Layer 5 of a small transformer language model trained on English Wikipedia (8 layers, counted from 0, width 96).
A neuron's activation on a vector x is SiLU(gate . x + bias) times (in . x + bias), where the dot is the dot product.

Input weights of the MLP neurons that the questions are about. A number n stands for n times 0.0055.
n1 gate (bias -0.073): -18 30 22 -44 -26 -9 -47 -13 11 -1 14 15 10 6 -12 -26 7 -8 1 34 -21 11 20 -23 -40 -14 -47 6 -75 6 -23 -35 26 22 -17 26 35 -6 4 33 -24 38 41 -7 -1 32 -45 -5 -4 8 -22 -23 -13 55 27 -14 9 22 32 35 6 -21 -21 25 18 9 -12 -55 -5 2 -17 41 22 8 11 33 -49 49 -16 -22 0 9 -28 51 -48 3 -8 23 -14 -21 -2 1 -27 23 29 18
n3 gate (bias -0.053): -15 45 -3 0 8 2 1 49 20 -8 -6 8 -30 -11 51 -24 3 -9 31 -16 -38 -24 -34 11 -14 14 -3 -30 -17 2 25 26 -13 35 9 -1 30 -2 -4 -9 -6 19 -4 6 9 22 6 34 20 -10 -53 3 -34 11 -22 -4 -40 10 -10 -7 21 -16 53 -10 -3 29 -31 -26 -22 1 26 -30 54 -4 13 18 4 59 -33 -14 -16 20 -15 -10 -24 1 -15 -43 22 23 -8 -2 7 -13 14 -23
n6 gate (bias -0.044): 11 36 -48 38 7 -5 -4 -65 -35 23 -26 6 -9 31 -44 13 25 30 18 22 20 14 -14 3 6 -8 -53 -8 21 5 -5 2 -19 -17 -37 -7 40 -16 -11 37 32 -3 17 -46 7 -20 26 -12 11 24 -19 -11 -9 -5 -29 -8 -32 -14 -36 20 12 -11 -32 14 10 24 18 -3 38 -5 -17 11 34 24 3 7 3 -6 2 10 0 5 35 -12 -32 -7 29 -26 -14 21 47 4 -17 8 -35 -25
n7 gate (bias -0.045): -26 -9 33 32 -18 -34 9 -31 -45 0 18 -6 -13 -25 -11 42 -16 8 -47 29 -8 12 -22 -7 10 19 28 -19 -9 -68 21 18 21 -36 0 31 17 55 -31 31 -7 -4 -35 -32 -12 23 4 11 6 9 20 -14 -65 30 -78 26 -28 14 -45 38 10 12 27 11 -18 -8 9 -12 31 8 -22 47 4 5 12 24 6 3 -7 34 -12 -24 0 -15 -4 -8 19 12 -12 -10 51 17 19 -26 40 12
n13 gate (bias -0.054): 4 -28 10 -23 -2 73 0 25 -3 -43 -12 70 -21 -13 1 0 -4 14 18 7 -18 -22 -41 16 -39 -7 -5 -28 44 -3 -7 -12 20 23 -13 -10 3 10 -21 44 33 -19 27 0 -1 27 27 -4 -37 -26 62 -5 22 -2 -39 -6 18 46 -4 -33 -19 36 -16 -9 -4 -18 29 -6 32 -22 -5 30 -23 2 -22 25 8 5 -11 -7 -23 -38 20 -32 -46 7 -30 21 6 -3 19 -28 4 -55 -17 26
n18 gate (bias -0.061): -17 -26 11 -14 25 -15 -6 42 34 -6 -39 -11 -15 -22 10 -30 33 -6 3 0 -24 18 1 29 31 -30 25 -17 -40 21 9 -18 -4 -20 12 -30 3 -21 12 -27 -16 50 -6 -3 -15 -47 -26 25 33 -22 -5 -6 -32 27 29 -21 -6 31 -19 9 5 6 19 -1 15 10 2 -5 -26 21 -5 -10 56 11 6 23 9 41 4 -6 29 4 -1 17 -31 9 7 -32 19 -31 -9 30 -15 -19 27 -44
n33 gate (bias -0.113): 29 -25 -18 -1 -57 8 -59 15 6 33 -12 24 31 -26 -7 25 0 31 36 -27 35 -11 45 -41 7 15 -35 -20 -25 -26 -3 -21 3 25 -19 -3 -3 21 -15 -14 23 9 47 32 -94 30 17 25 6 39 11 -7 -12 -21 -31 3 -44 25 -2 21 -27 -23 1 9 -12 -24 -10 21 17 -14 13 16 3 -38 -1 11 -10 20 32 -5 -16 -25 35 4 -6 -4 19 12 -16 -25 -42 29 -8 -46 25 16
n39 gate (bias -0.048): -7 -21 -35 -42 -11 13 -33 -15 -6 8 42 37 3 -10 15 22 20 -4 62 5 0 30 -15 56 -16 20 -4 -48 25 -20 35 1 23 -8 0 19 -12 -41 -20 31 28 -77 18 -11 0 2 -9 27 7 -22 -26 12 23 -12 -35 -5 5 14 -17 5 -20 20 26 -19 -39 13 -13 10 8 -14 -66 -31 -7 19 59 9 -12 43 -10 -11 7 -21 -50 8 29 -22 -14 11 10 -32 65 18 19 -16 -10 1
n64 gate (bias -0.094): -9 -6 -15 -58 15 -37 -24 -4 5 11 12 29 7 9 -17 -23 20 33 -31 8 -5 -13 10 45 1 -10 14 -10 -27 4 12 -56 30 -17 7 -33 25 -12 21 14 6 42 23 -37 -18 36 -15 28 13 1 9 -20 12 16 -2 -35 -23 9 5 8 -1 -24 -48 -23 -7 12 3 -7 -4 -15 -47 -12 11 29 -1 -6 -17 -3 91 -26 -25 -2 28 23 -24 12 -45 27 -19 -32 4 -9 -1 -11 8 16
n88 gate (bias -0.083): 60 -16 16 -29 47 -35 12 -11 23 -2 -68 17 -24 -56 -5 -41 46 10 12 -29 -76 9 -20 42 -10 -3 -9 33 3 0 25 -36 -10 16 -3 23 0 -5 -2 -30 52 -5 19 -15 -22 36 -2 -22 -3 -75 6 -5 8 19 36 -50 23 3 -19 6 -39 3 -1 4 14 20 26 -31 36 0 -14 -10 51 -20 21 -29 5 -10 66 -11 10 -4 -55 18 -2 -27 -4 8 -42 30 32 0 37 -20 -28 -49
n90 gate (bias -0.097): -39 -1 -1 23 -15 3 28 -6 -9 12 -29 6 22 19 -8 27 20 -20 27 16 6 -21 1 47 -11 35 19 -51 18 -25 -8 22 -6 12 -5 -7 -38 13 2 2 7 19 -4 23 14 -6 -3 -36 -56 -22 -24 -33 -29 16 -18 0 -4 -14 -28 -20 10 -16 -12 -54 -19 35 19 -18 12 -43 -3 -27 7 4 58 34 -16 -10 16 6 6 4 33 38 -31 -34 -3 69 -34 -3 23 -20 7 24 27 -5
n133 gate (bias -0.096): 43 -4 -3 -9 -5 41 -15 66 3 1 -10 41 -34 -29 -15 35 -3 -21 -13 -6 0 -26 -19 -24 6 20 37 -26 11 -13 8 30 -35 -10 -31 38 -14 21 -19 7 -28 1 19 -44 42 -5 30 -18 21 -8 -4 25 -18 -4 9 -24 13 25 20 -19 -28 32 -2 24 -26 -37 61 25 5 -2 35 13 -2 4 -44 -30 14 32 2 21 -27 -45 -44 -22 2 -10 34 -22 -40 -5 1 -8 -1 14 -8 10
n137 gate (bias -0.059): 18 -33 -20 -14 -6 -15 -20 -52 -46 -35 -21 22 -1 -28 10 -74 -11 52 6 -6 -53 17 -43 46 -58 -26 5 25 -14 3 0 -28 -10 32 -1 25 48 -48 12 -19 -58 10 16 44 -9 56 22 13 16 -5 -40 -4 -60 -9 -13 -23 27 15 -1 -15 -46 29 11 20 -5 -7 21 14 42 5 -2 -20 -7 44 -38 15 12 -1 16 -11 -7 -32 36 -4 30 5 59 72 -30 -33 -4 -6 -12 -13 11 -7
n139 gate (bias -0.054): 29 -26 -8 -11 -8 -7 -3 1 -44 -6 29 -1 0 -18 -1 10 30 14 3 14 3 17 5 26 -36 24 12 -19 48 -23 17 17 33 7 -7 -40 -34 -32 -39 -32 0 -3 17 -37 -4 42 50 -13 -46 -30 23 14 9 18 2 -64 6 29 -47 35 -11 8 -65 -33 45 30 -11 -23 15 3 -33 20 0 -20 -17 -26 -9 30 23 -6 9 47 -31 -3 23 26 -47 33 -3 52 26 -74 -12 5 -2 24
n149 gate (bias -0.040): -57 37 -36 77 12 5 30 -24 -31 3 5 -6 1 23 -2 3 17 19 -26 4 13 -30 -4 25 -7 17 20 4 -18 14 32 -3 -14 -30 28 29 -1 -15 6 32 -35 26 -17 35 7 -28 -3 19 11 18 -12 -14 2 -2 3 -24 -22 32 2 -4 -26 3 17 -3 13 -21 -5 -70 28 -34 30 -24 36 8 -1 -1 9 10 30 -9 -2 -30 -1 34 2 -11 1 45 5 4 -21 20 18 -2 2 18
n168 gate (bias -0.051): -3 -8 2 35 2 -4 34 1 -8 -66 5 3 9 12 19 11 -40 60 12 10 -2 -32 7 -4 -5 -12 11 -5 36 -39 -11 -1 4 28 -24 -25 -4 13 -10 -35 18 -42 31 18 -27 46 28 -51 13 -3 -41 20 -5 20 -61 17 -11 -43 33 25 -31 -13 -36 -39 -15 -11 28 2 12 18 33 -39 -3 0 -18 29 19 -6 27 10 -3 -9 61 70 18 -31 -28 11 -19 19 -9 -13 -26 29 25 -8
n173 gate (bias -0.095): -2 43 -10 -11 46 -6 5 -9 -54 45 -50 40 21 -16 22 -19 9 0 3 22 6 -33 -6 -4 -56 -31 17 12 38 5 42 -28 3 3 -2 -8 -32 -29 -50 -23 -25 -2 3 13 -5 -9 37 -25 35 -51 -32 37 3 12 -36 -6 5 30 7 -27 -67 26 58 5 -30 -39 37 18 46 23 15 -4 -46 39 -17 -54 18 8 26 8 8 26 10 0 -29 -26 -10 9 -14 -28 32 -16 34 -19 -15 -18
n184 gate (bias -0.097): 29 -16 0 5 -11 -22 -25 0 13 -59 -1 40 -8 50 23 -40 -8 -9 25 -2 -20 21 -9 38 -18 -21 14 15 24 -4 -9 3 -4 -1 8 46 5 -31 17 7 -17 8 6 -5 -5 17 -9 5 39 5 3 5 -25 34 -24 -67 -31 11 -9 -1 3 2 28 -14 -54 -4 7 22 17 -23 -45 5 -55 -15 6 9 -45 -10 9 3 25 -15 16 17 1 -33 -17 4 14 5 65 32 55 -48 -2 -59
n1 in (bias 0.061): 56 -3 2 7 -30 11 -4 36 27 4 -6 -24 -11 -8 23 7 -20 13 48 3 56 -26 8 -37 23 6 35 -6 -7 2 -2 12 -8 -25 6 -17 0 0 -20 -62 61 -3 -24 -20 25 -12 5 -18 -20 2 63 29 -4 -2 -53 -22 -28 -26 -8 -35 8 -7 -2 -8 -1 -11 -13 13 -13 -12 58 -34 -32 -23 -19 -31 -22 -19 20 35 -10 21 2 12 -4 28 -5 15 -17 9 20 5 11 6 -15 32
n3 in (bias 0.026): -25 -2 28 26 -36 20 -9 -42 9 21 2 -6 26 34 -22 22 1 10 -8 10 -3 26 -7 28 12 -16 18 -32 -22 5 -12 30 -17 15 13 -5 52 -43 29 16 -16 -22 -12 2 -21 -60 30 34 -7 10 -7 -19 7 1 47 -6 9 -35 14 0 3 9 -32 8 -11 -16 -14 21 6 3 3 -8 -17 33 -42 11 10 -13 -22 -21 -18 -67 28 -21 -45 2 -12 16 11 -1 6 26 17 -25 -13 28
n6 in (bias 0.035): -17 -2 24 -5 -7 -17 -11 -19 44 -17 -6 -31 -30 -11 15 0 7 -7 9 -11 12 51 -15 -2 -6 3 44 -20 -36 -5 -28 -13 -20 26 -62 5 18 -46 -5 -52 -24 -3 -1 24 -6 -27 -9 23 3 -18 56 -10 -8 21 6 25 -12 9 29 -15 -1 -1 19 3 13 -2 -3 2 -31 6 67 26 -31 -22 -7 19 -15 -11 -8 -29 13 -16 1 21 -21 5 13 -5 38 51 -6 11 -5 9 32 -7
n7 in (bias 0.036): 17 -18 73 -42 10 -4 60 -38 27 58 -29 9 3 -27 -14 1 -34 -23 7 -14 17 17 -12 -5 24 -37 12 1 -2 -28 48 -11 -25 -19 13 0 -12 6 -17 10 -12 19 -6 -24 -48 31 -18 -16 -15 -36 -1 -7 19 -15 49 1 38 -24 0 15 11 35 16 -6 -30 -1 6 88 7 27 -7 4 11 -2 16 -3 22 -8 26 -6 14 10 0 -34 20 7 4 -39 4 -22 -21 -40 -7 4 -16 -1
n13 in (bias -0.031): 28 64 3 41 -16 29 -8 -10 30 -49 19 -18 30 -11 -2 21 0 17 -11 36 -25 9 -22 -14 15 5 8 39 -21 -9 -4 -24 31 -34 17 -8 47 -23 18 -9 -15 -2 2 -13 12 -42 12 19 11 22 6 15 -2 -21 14 -32 -15 -13 -10 18 3 -25 29 -3 -8 -37 -5 -8 13 61 13 -24 -16 1 -21 27 -43 -37 -13 -21 5 -8 25 13 11 3 12 -48 10 -9 -17 42 35 -17 3 -14
n18 in (bias 0.021): -24 10 -12 -20 14 -31 32 -34 33 -36 -3 -14 -23 -6 28 -23 25 9 -14 -37 -15 -2 -11 -9 -6 -3 13 -3 18 21 8 15 19 26 55 1 -72 11 -2 15 12 27 -10 -14 18 -13 4 37 6 -13 -12 20 0 6 -34 -18 16 37 -32 47 21 6 -21 10 -6 -27 6 -13 -4 26 23 3 19 -29 16 20 13 -23 -12 22 0 -3 -66 4 -27 17 -9 -34 41 25 -4 7 28 -23 -14 -15
n33 in (bias -0.016): 16 12 26 -30 -14 20 39 5 36 -18 -8 4 64 22 -11 -42 2 -22 18 -4 24 -3 -20 20 -22 -12 0 7 3 -28 -7 -29 -19 21 -48 -34 -50 -53 30 -7 -13 -26 27 -2 -7 -4 -3 20 -16 -20 -28 -13 38 -24 -4 -5 9 -26 -32 15 15 26 7 7 -4 23 43 28 15 23 -2 -35 32 33 -33 19 22 -8 18 -8 56 -27 8 -2 30 -10 28 -27 28 25 -14 -13 -9 13 13 -39
n39 in (bias 0.016): -5 2 29 -22 -9 -11 31 -32 16 1 38 -23 29 -18 13 5 6 -15 42 14 -35 29 14 6 -14 28 -21 13 9 13 21 12 -28 34 -3 -48 -18 -26 1 -26 -4 11 -24 12 45 -6 2 -11 -29 -10 -26 21 -17 3 -8 -4 36 -38 40 14 -14 -8 -20 9 17 20 -11 -34 37 2 2 -6 -20 44 -11 -14 39 2 4 30 28 9 -40 -4 -29 21 -25 23 13 -18 -50 -9 -31 38 9 5
n64 in (bias -0.006): -20 15 15 -12 -10 37 -48 41 -18 0 -23 20 48 1 -9 -15 -8 12 21 4 -21 -33 15 -2 -28 -8 7 7 -7 21 17 -8 41 -20 11 10 -30 33 5 -34 16 19 -4 11 -30 -37 -12 28 -6 11 -21 -70 13 -16 -35 26 -8 43 22 46 -49 27 -37 27 34 47 21 48 12 -8 -75 -22 -11 -3 24 2 -4 1 0 -12 -14 3 39 -11 -19 -1 -32 -12 -11 -32 -36 36 -49 0 45 -14
n88 in (bias -0.027): -11 -14 38 12 19 -49 8 -5 -23 -20 -66 35 18 -42 2 -18 40 2 -31 -31 -42 -45 -8 27 0 9 29 17 22 -3 -5 -18 2 62 56 -3 -12 -26 3 -33 9 7 18 39 -31 -29 39 20 -27 -17 -14 -2 -20 0 21 -5 -8 14 31 -52 1 -7 -5 3 18 34 -50 -14 33 5 7 8 -12 3 -22 -25 11 -38 31 38 -23 -5 -8 1 -16 36 39 -15 -11 29 -8 -1 17 -1 -21 -27
n90 in (bias 0.041): -27 -10 -43 37 14 14 -55 -37 -21 13 -24 4 7 -13 -2 7 8 -17 21 -1 26 -13 24 -19 6 13 20 0 7 -18 4 61 -34 4 -35 33 7 36 4 -2 14 1 15 13 8 10 26 16 2 -49 -23 -36 -25 20 32 30 34 -5 21 -7 24 8 -6 7 19 9 4 29 -12 27 -13 13 28 6 -22 19 -8 20 -18 -11 -21 -6 -11 -26 -27 13 -17 -29 -45 20 5 -6 -16 -21 21 33
n133 in (bias 0.016): 5 13 17 -10 40 -5 12 26 -6 17 -61 -22 17 -20 13 -4 14 -11 -5 -10 -17 13 16 -11 21 7 0 -6 -12 13 37 -1 2 17 -20 2 -42 57 8 -22 28 20 -17 -28 10 63 8 15 10 7 -8 -18 4 8 25 14 -26 10 18 -23 -11 -8 3 -17 -1 13 -26 -3 13 2 8 -39 -8 -8 13 -8 14 55 8 -6 33 12 -55 -23 -15 2 -29 12 21 -58 -30 -12 -18 -14 15 2
n137 in (bias -0.022): -13 22 -29 21 21 -1 -36 -59 7 8 -20 23 4 -34 14 -37 67 36 9 9 -12 10 -31 11 -40 -33 -10 22 2 9 -14 1 31 34 12 25 41 -66 2 -26 20 -1 31 37 -42 1 15 -7 20 -4 -17 36 1 -2 -1 22 -6 2 -26 -26 -11 2 17 6 -14 -30 33 26 10 -28 36 16 11 47 -35 4 8 -23 25 -29 4 -35 11 -53 23 -38 20 5 -36 -56 29 55 -7 -3 -3 0
n139 in (bias -0.018): 5 -7 16 0 -12 8 -17 28 48 -74 -53 -12 6 54 18 -35 -40 24 40 -20 48 25 -26 -6 -23 -2 0 7 11 -1 -26 -11 -49 -24 -13 -43 26 8 20 39 9 -25 -2 -15 0 0 -34 -34 -6 -20 25 13 -23 20 -22 -5 11 13 -25 28 -1 3 -12 -6 12 23 -12 -4 3 16 38 -13 26 15 27 -15 -26 1 -8 9 3 21 -6 58 37 -30 -34 23 37 -20 -29 -18 27 5 6 -8
n149 in (bias -0.008): -24 19 -35 -16 26 -5 6 -9 -3 14 8 24 23 7 28 -12 40 -6 31 -13 -5 -21 18 20 -27 10 3 6 5 -26 -3 17 -46 27 11 29 -30 69 1 1 -15 9 14 3 35 -30 -9 -12 -28 -10 13 17 -5 -22 -3 13 5 22 3 7 -10 -6 -20 -20 1 -5 -30 3 13 -29 17 -49 20 -28 -18 15 0 -25 25 -13 -54 3 -11 -19 23 29 -44 1 -23 -15 32 -4 3 -24 -2 -38
n168 in (bias 0.018): -37 24 3 -1 -32 -39 -9 -29 18 -10 11 -2 -4 -5 28 16 -2 -42 5 0 23 -3 -10 -16 36 10 -54 -8 -9 32 -31 -16 14 -22 42 5 -19 15 -10 19 3 -12 -23 -22 13 37 -13 -9 8 17 26 13 -2 -10 -20 25 2 30 -41 49 26 4 26 9 -21 -25 53 -63 -36 17 5 1 9 -1 7 15 -8 -7 15 1 -8 -26 8 -24 -3 18 18 -23 17 22 -4 58 17 19 -10 -5
n173 in (bias 0.016): -35 26 -20 10 12 38 14 -11 -21 58 19 -28 -8 11 5 -18 29 9 15 -24 -11 -29 -8 14 37 -4 20 18 -8 16 9 -22 1 -56 20 18 -18 42 5 -28 9 20 -21 14 -2 49 11 6 13 -17 -8 -11 18 -24 12 -7 -12 -11 -33 15 43 16 5 11 9 -3 6 11 -14 -4 -33 -20 3 -8 -4 -4 -32 -22 4 -2 -42 35 -19 -24 5 -33 -10 14 -19 65 29 -6 2 -1 -15 -30
n184 in (bias -0.018): -10 -16 45 8 -21 31 3 -5 30 -13 -12 26 4 -16 -3 32 22 -14 32 17 42 -25 8 -8 -39 33 -1 -25 52 -3 9 7 -3 -13 17 -18 -8 24 1 -46 4 -30 18 -18 -1 -57 15 25 -28 44 -29 28 -16 -12 -42 26 7 -4 -32 -13 -23 18 1 54 -23 6 -16 33 3 13 -25 -25 -1 42 -7 -2 17 -36 -10 -27 -10 -5 17 10 -8 -32 -11 20 -9 -40 6 20 -9 24 3 -25

Each question shows a token from some text and the vector x that enters the MLP there. A number n stands for n times 0.046.

"i": 10 -10 6 -15 29 11 24 12 21 -33 -26 -13 -21 -5 24 -3 17 2 9 -8 11 8 0 38 16 -14 47 20 -37 6 23 -28 -14 -26 -4 -5 -23 13 5 33 -28 -18 -1 -2 18 -13 -22 20 0 -5 10 -3 47 -6 -6 -1 39 -21 -48 -10 14 19 1 3 35 -42 -5 -22 11 -15 -37 0 -9 -23 30 -17 -30 22 0 -29 7 -25 4 -38 -6 20 27 -6 -15 19 -11 -40 50 31 1 -17
Which of these neurons fires most? n18

" ": -12 32 -15 -9 -15 -8 11 17 17 -12 12 25 -16 10 16 6 -21 -13 7 8 -19 -1 8 -5 -12 -17 -23 4 -25 14 -11 25 4 21 -10 -15 -8 16 13 9 -19 -2 16 12 10 -1 -76 0 -1 26 -1 37 13 -17 -16 -8 1 -21 -14 5 -9 -2 -13 20 -25 -11 -9 22 2 -9 -3 17 -8 11 -6 16 -21 -14 4 67 10 4 6 -23 14 -2 21 -39 -9 -28 -9 17 14 27 -41 17
Which two neurons fire most, strongest first? n90, n173

"re": 3 -11 21 15 -33 -25 33 21 30 9 18 -13 6 -6 -4 21 -27 -15 25 -15 -11 -14 -8 34 6 28 -21 -1 10 16 -8 39 -52 16 2 23 27 17 4 -31 -7 24 6 15 0 -11 -3 49 17 7 13 15 14 -18 -38 -29 21 -26 -40 -12 -23 31 1 39 -8 -17 -13 10 -40 -3 -12 -10 -1 1 12 -19 -32 -34 -17 -3 -2 -9 -24 49 16 13 12 -18 -2 14 -36 -17 -12 15 -16 20
Which of these neurons fires most? n137

" p": 27 6 20 0 18 -9 31 1 -7 -15 -12 0 2 1 8 1 -16 -6 -11 13 26 17 -8 4 -8 19 -35 8 4 18 12 27 0 4 -40 17 -9 -5 21 -15 -15 5 -2 -3 11 22 -32 4 25 -5 -6 -2 4 -7 -28 -5 25 18 -3 2 -44 26 1 30 -5 5 -18 -14 -19 -10 -31 6 4 30 -13 5 -29 9 6 6 -4 -19 23 4 -11 -10 13 17 -6 -8 34 -5 -15 11 -74 19
Which of these neurons fires most? n184

"A": 5 1 44 10 -17 -23 7 -33 -15 2 -33 -33 -6 25 5 45 6 -11 22 -4 14 16 -17 27 17 28 -9 3 5 21 -41 10 -15 -26 2 -28 19 6 7 2 -20 1 17 -20 -8 -7 -32 -1 -1 23 13 15 10 -43 -29 -14 1 19 -21 -8 3 -7 26 25 7 -27 -7 -29 -18 -12 0 -1 -13 3 -11 9 -23 -9 15 34 40 -8 25 5 18 0 7 5 13 -7 15 7 17 17 -23 -15
Which three neurons fire most, strongest first? n184, n6, n64

" the": 32 -35 -3 -3 -5 -3 24 2 9 -11 -17 -6 39 -12 -1 6 -1 11 3 10 14 -9 -7 23 27 -13 -27 2 -18 7 -20 23 -8 16 -23 -11 -10 9 62 -4 -6 45 5 23 6 23 -44 -33 3 1 -1 -1 38 -39 10 -42 3 3 -29 6 -11 -13 -1 -1 -5 -5 -25 -19 -26 -15 -1 8 -19 20 -2 9 -37 19 43 -16 24 0 39 -8 -17 5 14 12 -8 -13 3 9 15 7 -23 7
The most active neuron and its activation: n33, at about 1.5

"9": 4 -32 -12 -25 12 -40 25 -10 -10 -16 -7 11 10 -7 1 -2 4 10 -12 -7 8 15 32 -2 -24 -2 -3 11 34 -18 -75 12 -9 46 -8 0 7 6 20 -17 6 0 0 10 12 15 -25 -3 -10 37 3 23 11 -10 15 37 27 -33 27 -22 -5 31 8 17 -29 7 6 0 -8 -11 12 25 -7 -12 -5 -8 -21 13 -37 18 14 -9 -16 -14 -18 34 5 -21 8 4 21 -8 7 6 -8 -5
Which three neurons fire most, strongest first? n173, n64, n139

" |": 0 -6 0 5 10 -22 25 12 -7 -6 -2 -9 -5 -21 22 0 -18 8 -46 -1 7 13 -8 -13 -15 -27 -7 13 -7 -2 -24 20 -5 25 -21 14 -10 8 86 -46 15 15 16 -20 33 -10 4 3 -15 36 0 1 -8 -7 -1 29 26 -8 16 -23 39 -4 -1 9 -32 3 9 12 -11 -25 -7 23 -8 -2 12 -5 -29 5 -36 6 -12 1 0 -2 -9 -2 19 -6 -12 -9 1 -4 19 9 -16 8
The most active neuron and its activation: n64, at about 0.36

",": -6 -3 3 5 9 6 14 15 -14 -7 11 -17 1 -30 8 -15 -16 2 -9 15 11 -14 -3 4 18 -11 6 22 1 -12 -34 -31 30 -17 -1 9 7 13 81 0 -3 -1 13 4 6 23 -24 16 -9 5 -23 -7 13 2 15 -15 -4 -15 -22 7 -24 9 12 7 8 -18 6 5 13 9 38 12 5 0 23 -3 -57 -25 -26 8 -14 -3 1 -12 11 -5 0 -13 14 -18 18 4 20 -2 -27 4
The most active neuron and its activation: n39, at about 0.59

"s": 15 2 39 7 23 -38 12 10 -28 -3 20 -43 9 3 6 -10 5 2 14 16 -15 -13 -23 31 15 18 -8 59 -18 -13 9 22 25 -37 -4 1 -37 -13 4 1 -26 -5 1 -12 -21 -5 -34 34 -1 14 -37 -1 23 -13 11 13 -22 -14 -43 -35 -12 7 39 2 20 -3 7 23 15 4 -20 10 -18 0 22 4 -35 5 -15 4 9 -37 10 -3 22 -2 32 -2 -2 12 -23 39 -1 -2 -5 16
Which of these neurons fires most? n7

"y": 22 11 4 1 4 4 28 1 -26 -8 -24 -41 25 -20 1 -4 28 -14 -53 -33 7 -30 32 13 13 1 -5 4 -24 -4 -23 -1 20 2 -13 20 -21 -10 8 7 29 -39 5 -4 -1 -37 -28 11 2 0 24 -17 -2 -9 27 18 20 -31 -25 2 -30 4 -12 31 41 11 -1 -22 7 -6 40 29 13 6 11 -27 -31 -3 -11 -5 -21 -5 15 30 21 9 42 12 2 -3 -6 6 19 -1 -6 19
Which of these neurons fires most? n88

"o": -19 4 -13 8 7 -22 23 -33 28 -18 -16 -24 -24 -8 -21 32 0 39 -16 -6 13 20 -26 4 4 -14 21 -23 18 9 -11 -28 -6 -34 -29 -23 -9 -23 26 2 -10 -16 5 -1 -2 -21 -24 7 3 -17 5 2 18 -4 62 -43 37 -26 -16 -10 23 23 -27 12 51 0 -21 -12 -1 11 26 -19 26 31 -2 8 -30 -25 0 14 -17 5 -11 17 36 8 29 4 14 16 -8 -8 21 19 -1 26
The most active neuron and its activation: n139, at about 2.5

"id": -23 2 4 -46 -27 22 28 -5 19 -5 14 -31 -14 -19 11 34 -23 -18 -38 -28 4 -1 -4 -4 21 -9 16 -12 33 1 4 24 8 3 -1 -20 -4 1 7 16 -18 22 -3 -26 5 4 -31 9 26 -23 -29 9 23 9 -11 -3 21 -16 -1 24 -1 -10 -5 9 21 5 -20 -14 -5 27 20 -46 9 2 -21 -20 -27 24 34 25 -11 53 -33 -32 18 19 22 -17 4 1 -2 33 -14 36 -9 4
Which three neurons fire most, strongest first? n18, n133, n137

"ent": -12 -31 -15 -38 17 -36 21 -22 -17 -1 6 -18 -29 -36 8 35 4 -11 38 2 19 7 -8 17 13 9 -7 46 46 -18 -8 -8 -10 57 19 -4 -29 -3 17 -18 36 -54 -14 -28 -38 2 -17 2 3 -23 -15 19 -4 7 -26 4 23 26 -22 3 -21 41 0 22 5 -14 -1 -1 -18 43 -7 10 9 5 -3 -9 -20 -1 10 0 6 42 3 -4 21 19 8 4 6 13 0 4 18 -9 -6 4
Which of these neurons fires most? n88

"\n": -6 -17 7 -2 -11 11 22 10 2 -18 -3 -1 8 -14 35 14 5 -13 8 10 10 -55 -17 1 12 4 5 3 9 4 -29 -16 4 -9 4 0 -9 8 47 30 -11 16 20 -8 2 12 15 12 -17 30 -16 22 8 -15 20 -20 22 12 -4 -11 -30 24 -10 3 -11 16 20 -15 -20 7 -12 26 -27 14 -13 13 -38 -5 4 -3 11 -14 -7 -10 -18 11 15 -5 3 -13 5 -4 16 -8 -61 1
Which three neurons fire most, strongest first? n13, n184, n6

"ary": 9 12 -29 -12 6 3 41 4 -12 1 -32 -23 2 -41 5 36 15 -15 -23 -1 10 -34 11 52 5 10 -7 17 32 -5 -27 -2 9 -3 -4 -6 -2 -6 48 2 20 -36 -10 7 6 -22 -33 -9 -9 -5 9 -13 6 -21 10 39 -4 -29 -47 13 -17 29 -8 35 31 11 -22 -22 -5 -25 25 3 25 26 -12 2 -16 3 -21 -8 7 7 14 -4 35 11 -4 -28 0 34 26 13 -22 -11 12 -10
Which of these neurons fires most? n88

" th": 13 -30 -13 -1 -34 44 23 -9 -16 -1 18 -2 22 -11 10 4 -9 -7 -3 25 2 -23 11 22 12 -13 -22 19 -41 -3 -3 -11 5 2 -59 11 -3 8 16 16 -25 19 10 2 8 -6 -45 7 6 -7 -40 37 21 -5 28 4 -13 -6 -5 -21 28 21 12 -9 10 1 -23 6 8 -32 -9 12 -27 21 28 -21 -42 -14 -13 -15 14 16 -4 8 -6 -7 -7 27 -35 11 34 33 26 27 -38 19
Which two neurons fire most, strongest first? n18, n88

" U": 24 15 30 -13 8 12 17 26 -9 28 11 -22 36 27 31 5 6 6 9 -15 19 -38 17 3 6 14 -6 19 -11 14 -26 12 -24 8 -23 -22 -17 3 28 2 -40 -1 -1 23 -7 -1 -20 10 -13 25 -7 2 18 -31 -5 8 -9 14 -8 -28 -28 4 10 6 -9 -23 4 -16 -17 -7 -16 22 -12 -26 -31 -5 -21 -11 0 46 8 -16 39 37 -8 -24 3 -10 3 6 4 -19 18 11 -42 2
Which of these neurons fires most? n33

"an": -28 -2 0 -9 29 -8 18 -4 -28 -9 21 -21 -33 15 8 20 -2 8 -36 11 5 -29 3 6 10 0 13 14 -45 -11 1 34 9 -1 45 -1 5 12 2 -9 34 11 8 -8 -2 20 -16 0 -8 -10 14 -22 17 2 23 17 -27 -5 33 -24 -16 -23 -38 -15 28 -13 -25 -36 -13 -9 -17 34 -31 -13 -14 7 -42 22 7 -9 -4 1 12 -11 -17 45 16 -13 -6 16 6 9 42 36 1 56
Which three neurons fire most, strongest first? n1, n33, n184

"z": 15 -10 -11 -14 31 -37 32 30 -20 29 3 -40 3 1 5 11 17 18 -28 -39 -4 3 29 -33 27 -2 -18 19 -7 -3 12 -27 1 -38 -9 6 15 -31 -2 -5 -2 -9 -12 11 36 -1 7 -3 -1 10 12 -1 6 -22 33 0 12 -52 2 23 25 3 16 4 20 2 3 -28 7 -9 17 -19 -3 -4 -3 -18 -37 2 -32 25 -22 26 -38 2 7 8 20 4 3 1 -5 3 0 36 -19 14
Which of these neurons fires most? n64

" wh": -19 -21 -5 41 -3 -7 13 22 -29 9 -2 11 -15 10 28 2 -17 11 -1 -3 25 7 -2 21 28 -32 -33 6 -55 -7 -6 8 38 -3 -41 -5 -36 13 65 3 -14 4 13 5 -15 18 22 11 5 -10 -15 16 20 -7 17 -4 -5 19 -24 -20 23 -9 -15 -10 23 4 4 -14 -3 5 -11 -2 -8 -2 16 0 -36 12 2 -14 27 10 -15 -10 -20 -13 -14 -49 -32 -23 -1 15 25 -15 -15 40
The most active neuron and its activation: n88, at about 0.27